Layer 19 of a small transformer language model trained on English Wikipedia (23 layers, counted from 0, width 64).
A neuron adds its activation times its output weights to the MLP's output. To switch it off is to set its activation to zero at one token and run the rest of the model.
A neuron's activation on a vector x is SiLU(gate . x) times (in . x), where the dot is the dot product.

Input weights of the MLP neurons that the questions are about. A number n stands for n times 0.00088.
n10 gate: -249 -147 198 134 -416 253 -80 -284 -63 145 24 54 -53 -53 76 -244 150 -53 7 170 278 -199 -10 -198 -159 179 17 -86 -86 -189 -222 -21 75 159 -381 -257 -32 -21 118 104 259 191 43 -89 187 71 -34 80 -252 144 60 42 60 -92 80 226 105 -59 185 -118 100 200 83 218
n26 gate: 263 213 221 134 -31 30 130 -208 -148 170 111 -13 -154 -6 -22 72 284 12 189 -6 -38 235 -97 -166 -136 -234 6 -175 91 75 -183 -157 127 98 -46 118 158 -294 -84 7 198 -178 85 28 165 253 -45 -183 84 -62 -353 -13 136 -208 2 93 -29 -99 130 -158 11 -250 89 -228
n43 gate: 38 27 -10 -40 -163 -46 65 120 -450 184 175 126 -205 -154 144 46 80 -365 -183 -203 2 -18 58 -14 5 75 -14 118 -228 -9 225 66 47 182 -36 99 -189 -78 98 76 52 -77 -180 10 -233 -56 32 209 135 -25 20 -10 -201 -26 -219 -1 -65 -74 36 211 60 125 81 84
n48 gate: 173 81 -22 11 134 -90 -221 -24 -1 12 -197 -73 77 52 57 21 224 2 -371 260 -13 -173 72 -120 -39 237 -5 56 -7 47 89 64 -150 118 -59 -83 -17 98 36 22 -81 -64 131 238 -77 78 218 172 371 -54 -434 -41 -189 197 -211 59 52 -124 -53 -34 181 -201 68 -18
n63 gate: 102 234 -129 228 -60 -144 140 231 -93 -37 -397 78 132 45 111 -298 -19 131 33 -148 -181 -113 122 -16 -78 -41 204 -122 23 235 -49 97 38 48 -362 142 79 -152 48 45 171 -42 393 -60 -193 -29 13 -13 25 -241 -122 200 -59 126 83 -23 -161 201 17 -104 202 -268 65 160
n92 gate: 86 258 144 333 -34 236 173 0 89 -22 143 14 28 74 77 -12 -123 23 30 -392 70 41 194 269 408 227 -83 55 221 -195 -209 -165 375 -263 43 -135 111 233 -88 -179 118 233 -222 226 -21 67 -112 -73 132 -171 57 -128 -98 92 250 34 -279 -113 106 -4 475 -160 90 234
n146 gate: 279 -189 50 71 223 -48 142 15 38 105 -150 -23 169 179 -38 5 115 -190 -235 48 -8 45 -12 -104 211 128 167 -131 -47 -179 51 -26 21 -55 -44 170 171 -21 120 -49 -159 40 -8 -125 132 -89 -52 132 -199 -119 -107 97 46 -36 129 -196 -208 261 -3 103 3 221 -76 -50
n155 gate: 157 -3 -144 53 -99 332 -50 -163 46 -84 224 -17 88 -180 29 38 109 -62 41 -72 -136 243 145 -79 -107 76 -9 -172 -124 -295 44 -12 348 -120 155 -99 -114 0 180 60 -49 45 -277 -14 -234 -51 -317 -21 55 14 13 73 -103 -13 92 145 142 -43 -53 30 142 381 -194 152
n167 gate: -116 -102 259 8 95 -2 -5 -149 111 187 -51 140 6 -54 -234 -55 -95 165 -25 134 -216 72 27 -24 -70 -53 -95 189 48 -149 -476 -109 -29 -125 59 20 -175 306 5 -26 110 29 137 -339 -77 131 -125 -20 -57 273 102 -22 -42 50 80 -57 -149 1 -208 72 198 -206 -61 155
n10 in: -275 -11 -104 -277 135 51 -49 -87 166 -206 57 69 1 -95 127 109 9 78 80 113 162 -306 -4 153 -76 -48 110 60 -82 -185 26 18 -311 -101 55 -173 -74 -13 88 273 -47 8 205 89 -56 -126 50 -111 199 -159 -136 15 115 142 -52 100 24 -96 -140 277 -244 311 -33 -188
n26 in: -69 52 -60 147 -89 -48 58 -31 -105 86 -297 41 -172 -102 -51 165 167 -84 230 199 24 -231 -176 -125 194 59 -60 -63 11 126 -63 270 -54 -210 -193 160 90 66 -90 100 -155 92 179 -195 -60 -221 -109 130 82 -75 -118 -83 -71 93 -59 16 60 -21 274 -163 16 293 -217 82
n43 in: 173 163 -29 -116 -9 90 -66 -2 47 120 121 253 -59 -127 -106 -257 -53 110 -106 24 -19 35 35 146 -214 -45 76 -135 -128 -64 -43 -82 94 -13 93 -3 -172 -56 224 -207 -5 106 -183 -86 -294 204 -126 -13 -1 -81 111 153 -131 -4 97 -95 22 276 132 284 112 118 -198 117
n48 in: -21 164 -84 -122 -61 -203 387 95 77 96 -33 -129 -65 -55 -161 -75 96 11 269 -69 -171 -209 199 272 256 126 20 -259 39 51 45 46 23 95 6 1 100 -35 -72 -194 7 -158 153 61 -87 -101 268 -83 3 101 308 -2 -53 213 56 89 78 15 -120 -244 194 2 139 36
n63 in: -1 -49 160 -123 -35 128 40 104 180 207 185 -331 -168 -129 -188 174 -45 -153 1 -359 -221 -120 227 -128 38 127 4 -62 -228 -32 231 -26 117 -128 -9 -294 13 -45 -54 -227 156 224 136 -92 -105 -97 15 244 -62 -175 43 -329 -100 155 -173 261 181 -244 -8 -179 168 31 -45 -16
n92 in: 144 -78 233 -152 -44 307 124 14 -87 -278 148 -79 45 -30 252 -88 -76 129 261 -477 285 99 -168 -80 66 254 12 135 -223 -15 79 55 13 225 -80 -126 121 -31 -73 -97 25 53 -197 152 -116 195 -21 -73 -1 1 -143 51 41 -66 -155 195 -39 -365 33 63 63 -164 -167 -85
n146 in: 116 61 96 -15 67 25 -27 20 86 242 29 77 18 3 101 -210 238 5 -99 5 -94 77 91 41 124 -158 -118 -16 94 -93 89 -68 71 11 -37 181 -29 317 -196 -126 -120 164 65 91 78 -60 165 160 -76 19 52 164 28 -216 94 -82 -301 59 -144 -2 241 115 -92 88
n155 in: -56 -185 85 -21 115 166 147 -324 134 -278 188 -189 159 23 13 136 -189 -207 155 -150 21 -8 129 -134 -179 -76 -72 -141 -8 -24 -156 -153 242 30 -176 -76 3 -10 -143 100 -131 -70 -179 76 -114 -203 -127 -197 -14 -17 165 27 -187 80 37 97 -77 -138 84 -56 -72 112 -50 -97
n167 in: 97 -23 -84 136 -1 -30 237 305 78 172 149 67 -4 -83 186 120 -123 -135 19 -118 -76 -19 -13 -78 -146 -109 269 -178 103 -76 312 -66 38 -129 11 -446 -189 92 9 -316 -269 -130 -134 330 235 169 214 -179 -26 -61 -95 95 -171 -32 -62 -12 235 -49 208 -108 -124 -37 -125 106

Output weights of the MLP neurons that the questions are about. A number n stands for n times 0.00059.
n10: -79 -62 124 156 91 -112 -85 175 122 65 11 -149 64 -107 -32 -306 -51 132 163 9 73 -15 -107 -272 60 107 40 -160 -262 76 -81 -202 140 133 -24 -18 -124 -105 31 -10 57 173 153 -83 -55 295 45 -48 26 219 -212 -38 -158 -216 30 71 -91 -154 -52 290 -1 52 -11 -60
n26: 61 -85 24 64 6 124 -271 84 161 -6 42 -34 394 -39 -173 21 83 -14 -70 7 -34 -128 127 289 -52 46 -46 -119 -129 -180 -41 132 -52 59 -199 264 -248 341 80 -63 -62 -92 -305 38 -129 -138 -100 -122 19 -96 222 55 123 -130 -108 -31 -92 -23 83 132 -65 -105 -194 51
n43: -88 76 -54 41 116 11 124 -199 -193 18 -83 -217 0 -73 240 103 -253 -126 304 -200 -116 -41 -97 181 154 60 190 202 11 44 144 -12 80 5 -169 69 -108 -67 -69 344 -24 -122 27 234 -68 43 -130 -78 -140 -158 -265 -203 -95 -35 133 -37 82 -148 -40 -82 283 -180 -60 -19
n48: -204 -138 65 267 152 127 -205 -167 -85 -59 125 -111 -101 35 -165 73 111 85 75 82 121 -265 -115 4 -236 323 -19 -144 -248 47 133 -60 -115 -126 -114 11 58 115 79 -76 98 17 57 -252 44 -116 68 87 273 -138 -336 3 -187 -71 -194 132 133 -298 -15 16 -97 29 -212 -62
n63: 236 204 214 43 -4 15 -185 34 -241 42 -210 -106 -2 -5 -154 -199 -97 -15 135 -114 -252 326 -77 41 35 143 10 161 -151 27 249 382 68 -62 24 -209 -260 239 63 96 33 -127 -88 -123 -106 54 30 -50 165 58 39 -32 -275 137 -251 -179 320 214 -32 260 29 -199 61 -140
n92: 111 34 -74 99 -200 144 2 248 164 122 -313 87 -16 -289 -278 -74 45 151 -53 -37 -209 35 -27 -89 77 287 -86 -182 306 -88 -42 -38 -99 108 -186 224 55 15 169 150 25 -184 -162 -107 -62 -161 -74 -187 -120 -93 -106 106 103 -217 -200 179 -223 142 118 85 256 -64 199 14
n146: -2 -220 15 -195 241 81 35 -45 1 -189 -221 -84 143 100 178 141 -88 -143 -122 -197 195 -14 57 -16 28 -30 35 -193 27 -43 -45 58 -38 -200 192 9 393 -50 -50 32 54 -232 3 -266 -28 80 -161 53 -30 -49 -113 3 34 154 -20 79 87 -21 133 43 -132 -84 42 -81
n155: 62 139 80 140 42 33 21 140 232 -31 -75 95 -75 8 -218 107 -97 264 -29 -34 20 278 -179 121 36 78 -129 -105 -56 -85 -90 -178 -67 273 53 107 224 -236 14 61 81 -265 69 -44 91 86 238 36 -1 -54 -95 -23 217 -118 -209 40 77 -142 154 42 -168 -300 -117 -277
n167: 62 3 221 -18 -62 -168 -155 -36 86 106 99 202 77 -127 -177 -464 173 86 239 38 -256 -46 95 178 -216 -11 -132 5 -57 22 -472 -73 18 81 81 -15 -9 44 -162 -61 106 -256 168 -87 83 242 210 -127 -17 292 14 -58 -19 -27 -139 -52 -146 -71 -30 125 64 -51 115 39

Each question names a token from some text and the token that comes next. It shows the vector x that enters the MLP there. A number n stands for n times 0.0086.

Then comes g, the gradient of the next token's log-probability with respect to the MLP's output, scaled to length 1. A neuron's effect is roughly proportional to its activation times (output weights . g). A number n stands for n times 0.001.

"\n", then "|---|"
x: 34 65 -96 -85 168 41 173 -82 -104 -72 -24 -85 -35 -111 -96 61 69 -231 -21 36 -29 -56 65 -147 -63 -7 -118 138 -398 -102 -146 -13 49 90 139 172 -150 -3 38 -110 -41 122 -227 -4 -3 -54 80 -12 -87 -9 -96 -145 -117 22 70 -171 -167 63 76 188 30 168 -142 -169
g: 53 -147 297 33 -22 -152 0 3 24 82 67 -124 64 50 -94 -263 6 6 -80 144 -111 -99 36 206 -175 90 21 -19 15 88 -6 236 -272 76 213 41 -113 320 110 150 78 -141 -85 70 84 -21 -73 -26 -50 -95 -15 -194 2 132 19 -21 -127 -17 -285 -100 10 -208 -67 57
Which neuron, switched off, lowers the next token's probability most? n43

" System", then " with"
x: 26 -168 -112 -30 -258 12 -17 138 -222 121 -146 51 -10 11 -88 -105 174 -126 73 -77 159 -20 -126 -74 -22 -5 -173 -200 10 -138 51 -27 -4 -98 60 -76 214 33 -37 -57 -51 -194 -212 -177 68 -31 -121 -56 -204 -53 153 -109 -49 -38 -109 -109 54 -277 3 59 -82 143 13 -68
g: -37 -195 124 -10 -120 101 16 -36 205 -232 -79 46 54 -24 17 -233 42 -54 -217 -87 -211 -47 -170 -42 65 -106 -224 68 109 -7 180 111 31 167 144 43 -168 115 22 -18 32 130 -138 272 -42 -240 235 -51 77 -73 106 223 -64 66 -100 -14 -95 110 -88 -14 56 194 100 2
Which two neurons, each switched off alone, lower its probability most, in order? n10, n43

" Boys", then "'"
x: 47 -328 -161 -92 -97 93 -16 104 -126 -61 -69 -33 -158 -33 3 -179 190 -41 -30 2 172 55 -42 113 78 -30 -147 -2 -99 -30 0 -26 -74 -71 277 -99 -49 -29 31 39 -16 -10 176 -78 -127 -52 -195 -5 -160 137 58 79 90 9 123 14 187 1 59 59 125 173 295 -182
g: 31 214 67 -129 218 185 141 -43 -164 -67 -17 43 -404 36 35 124 -41 216 -208 75 -68 197 -71 -181 -27 97 189 319 -22 -181 -215 -50 35 56 -16 -232 17 38 67 74 122 76 171 -100 25 25 -8 58 -47 61 -121 -21 -25 1 92 7 32 -85 -33 -76 85 -69 0 -120
Which neuron, switched off, raises the next token's probability most? n155

"ee", then "u"
x: -99 -239 -36 -94 -111 -120 86 52 61 -181 -55 86 -110 86 -124 -83 7 119 141 110 -33 96 45 85 -29 74 -138 84 -61 54 218 -61 -125 159 176 79 77 -246 42 -9 111 -198 181 -121 -64 99 74 -152 -72 20 56 -150 90 -54 -19 -243 100 -64 -110 -50 62 -100 272 -35
g: 27 -121 71 -264 123 143 -194 -60 192 200 22 145 -75 -32 127 -9 117 18 1 -103 -75 -45 47 -36 125 -23 -22 -89 -12 -29 110 -138 37 -116 -22 -64 173 -76 -174 198 172 121 -202 128 34 153 -250 -137 59 15 -180 -62 -28 45 -255 -115 33 45 -166 246 -79 -244 -14 99
Which neuron, switched off, lowers the next token's probability most? n146

"ates", then ","
x: -2 -36 -94 10 126 -110 176 10 165 -74 -182 52 -16 -21 37 -125 294 -47 -92 -91 -96 -209 -69 -32 20 -18 -299 -54 166 -141 255 -168 87 -183 183 -36 45 72 -163 77 113 -97 -33 109 -42 -78 -134 -110 -68 13 -47 -44 72 31 47 72 32 -10 103 57 -20 272 61 85
g: -49 -202 -119 -46 -76 -178 -191 -146 -150 -39 -81 -39 -7 162 91 -199 124 108 125 -19 98 190 232 237 78 56 -117 -99 -62 -42 1 136 -44 -113 323 -211 -111 -114 45 -232 -59 102 -74 8 -115 -48 -59 -86 -17 -33 89 25 -49 81 -56 -211 217 -199 -80 91 105 -32 -48 -103
Which neuron, switched off, raises the next token's probability most? n155

" sc", then "iences"
x: 27 114 -10 22 237 123 155 17 61 67 -54 204 83 -33 -49 48 5 -252 7 -122 344 0 7 98 181 126 46 21 -45 145 158 100 -182 60 116 -177 -5 -1 104 -107 -39 -142 -104 -32 3 79 -121 103 29 -44 -100 22 82 -130 -155 65 115 51 63 306 17 3 154 -57
g: 28 103 247 166 100 52 -144 -151 -45 203 3 101 19 -120 72 -189 -102 -59 144 33 -115 50 54 10 -242 -48 170 -61 -17 262 14 86 111 -214 -7 -252 -237 99 -21 -28 -15 12 102 -132 37 160 108 -9 -26 -12 222 112 10 11 14 301 184 19 -171 -46 2 146 -88 -81
Which neuron, switched off, lowers the next token's probability most? n146

"pet", then "ual"
x: -51 -250 -123 -103 -158 -99 -113 76 32 -126 -221 249 -31 -42 78 72 -112 -51 -52 5 163 37 40 78 -150 -133 49 6 -10 161 184 -86 18 -108 113 -95 -49 -42 44 -92 13 -7 -95 -53 -277 75 -135 -188 -349 -25 9 -32 76 -90 24 -140 8 46 44 60 -25 35 223 46
g: 17 83 -209 66 2 98 -42 -291 -40 -95 108 89 -120 -10 138 54 -117 91 -4 147 171 -183 -156 -47 -121 211 202 229 83 204 6 23 -55 -158 -100 11 194 63 -154 67 -26 87 -81 120 -37 -15 -122 -159 117 130 31 -178 -112 -39 -122 -179 226 145 -147 -48 4 99 -182 -71
Which neuron, switched off, lowers the next token's probability most? n48

"L", then " |"
x: -137 84 105 -180 47 -103 5 89 -47 -205 -23 -148 -153 240 -118 -17 102 -78 -96 -76 187 -9 2 150 131 -9 -123 -46 -2 -81 -194 8 35 -87 -202 -6 86 -141 104 99 185 -138 9 -184 190 -87 85 14 60 181 -135 -74 99 -13 -98 -223 91 -84 -61 181 -18 -169 -15 11
g: 88 -198 -203 75 -125 -101 131 -85 -326 -122 -58 -9 -167 50 -133 -181 -125 -95 -90 223 -166 111 144 36 32 121 -119 -183 70 -16 231 21 -304 -82 -11 -9 108 98 60 -94 0 17 78 79 -37 -95 -248 147 -64 -89 -79 -78 65 3 262 -91 56 13 -19 -148 -62 -69 -69 -36
Which neuron, switched off, lowers the next token's probability most? n167

" in", then " Britain"
x: 7 -29 -45 -16 -15 -76 138 0 245 -108 -42 14 -72 10 -77 205 284 -21 -11 99 66 48 -109 -113 18 -100 -225 -86 -71 138 60 -290 -16 -155 9 44 54 -95 -33 143 29 -88 26 84 -264 -78 55 -12 -91 56 33 68 124 -298 99 205 -93 -24 114 -166 -124 55 104 25
g: -213 187 -19 -154 -205 27 -69 -67 -102 107 -62 53 -58 -2 112 13 -21 128 167 -65 -205 117 -9 200 -195 77 149 119 -154 206 -167 -34 41 54 107 -157 -62 205 46 8 -168 -23 -132 -123 94 90 92 -110 132 -82 109 -68 308 -211 79 16 -25 225 80 105 29 -158 -80 65
Which neuron, switched off, lowers the next token's probability most? n26

"I", then "T"
x: -185 -123 114 -97 8 61 48 -12 29 -246 -17 -122 -25 -12 -228 -18 -33 -32 -112 -102 90 -66 -58 -9 182 74 217 181 -166 -152 -157 -128 82 -121 25 27 30 -11 188 -31 -87 -24 225 -88 117 -104 -176 128 104 -80 -156 -49 213 -109 -47 83 -93 -114 38 -117 28 241 43 12
g: -130 82 48 9 -136 244 118 -27 -325 23 -167 -199 -114 -7 -13 154 0 113 69 -58 93 41 194 -151 66 95 -154 -15 120 -134 -53 -224 67 64 -130 32 153 64 -92 -67 -13 -13 -51 -85 227 -15 65 -95 -42 138 14 -270 -171 22 64 -56 -254 -35 -210 167 68 19 26 -201
Which neuron, switched off, lowers the next token's probability most? n10

" K", then "eat"
x: -123 157 6 -73 -106 -38 150 52 -42 -124 -82 -125 109 32 66 -98 0 59 -144 51 159 -17 29 198 180 36 265 2 81 54 50 -48 181 73 -123 27 110 -367 43 8 69 26 31 -19 132 -102 -10 -5 27 157 -102 -214 -18 -145 -44 -166 87 61 -11 54 -32 -49 342 31
g: 34 50 25 -132 -197 3 -32 -301 150 114 185 60 -35 -35 17 -88 45 -87 -102 80 51 -226 -125 -98 33 -166 63 48 13 168 -266 72 32 -107 -5 18 -144 102 -228 74 37 124 -28 -197 103 -232 -60 106 -78 209 80 105 -96 -65 82 31 -50 -104 127 54 131 -41 -25 377
Which neuron, switched off, lowers the next token's probability most? n63

"==", then "I"
x: -112 123 96 -83 57 -35 -29 147 -152 -85 -18 -82 -222 37 24 -38 -4 -27 -21 -300 -29 -71 20 0 64 -41 -217 106 -255 -11 -117 -274 137 -101 -172 44 106 -46 73 16 -34 -3 -49 -30 -86 0 97 80 -106 -21 -32 -216 -185 133 185 227 -68 115 -58 193 60 28 92 -119
g: -78 -65 -25 -84 26 -56 -22 184 -71 86 39 -50 110 188 -77 63 164 230 -49 122 -186 -119 47 -249 43 -15 145 67 -88 -45 110 39 195 57 -58 12 70 21 113 67 -13 -198 -478 -294 209 45 -41 84 -22 -112 -51 -132 137 63 -63 -22 52 -185 -117 29 -131 -13 13 -54
Which neuron, switched off, lowers the next token's probability most? n92

" t", then "ourn"
x: 159 -156 -46 89 -7 -58 159 18 -64 -149 43 -178 -98 77 -76 -31 -91 -42 -107 -81 -16 144 103 63 362 24 61 -56 80 15 -36 -151 224 -115 80 -124 113 10 -80 47 167 -230 -126 -35 -16 30 -143 88 66 130 30 -104 -140 -114 -111 -110 -65 -38 222 88 -151 -186 35 129
g: 17 260 9 -97 65 69 -74 221 198 187 221 53 -52 6 400 106 -111 -36 -120 -139 245 -4 -9 -54 -41 -111 0 137 -66 126 54 -143 104 147 117 -50 -233 148 -151 -87 156 -25 70 -144 -14 -101 37 74 103 34 37 -50 -91 -75 27 -10 -99 -28 -13 128 -8 -72 -199 217
Which neuron, switched off, raises the next token's probability most? n92

"el", then "in"
x: 27 -274 -41 55 -15 -29 -44 -150 -58 -196 -124 -46 -130 -91 -5 -6 171 261 61 114 55 80 -83 130 -88 -9 3 -96 31 19 167 -15 -118 187 89 -70 67 -263 85 -119 87 -289 74 -20 -103 -21 79 51 -172 -11 -11 -146 40 50 -97 -140 -108 126 -124 -5 0 -114 256 34
g: 142 -12 161 115 20 43 136 -18 78 -40 64 -34 50 34 -166 53 8 -154 -38 -201 -52 37 93 119 33 -145 303 17 -174 51 5 -83 -125 196 137 -12 6 -67 -153 -33 48 -152 -14 -87 195 6 -98 56 112 153 167 29 215 -27 -162 -232 224 126 -40 164 -202 -76 302 128
Which neuron, switched off, raises the next token's probability most? n63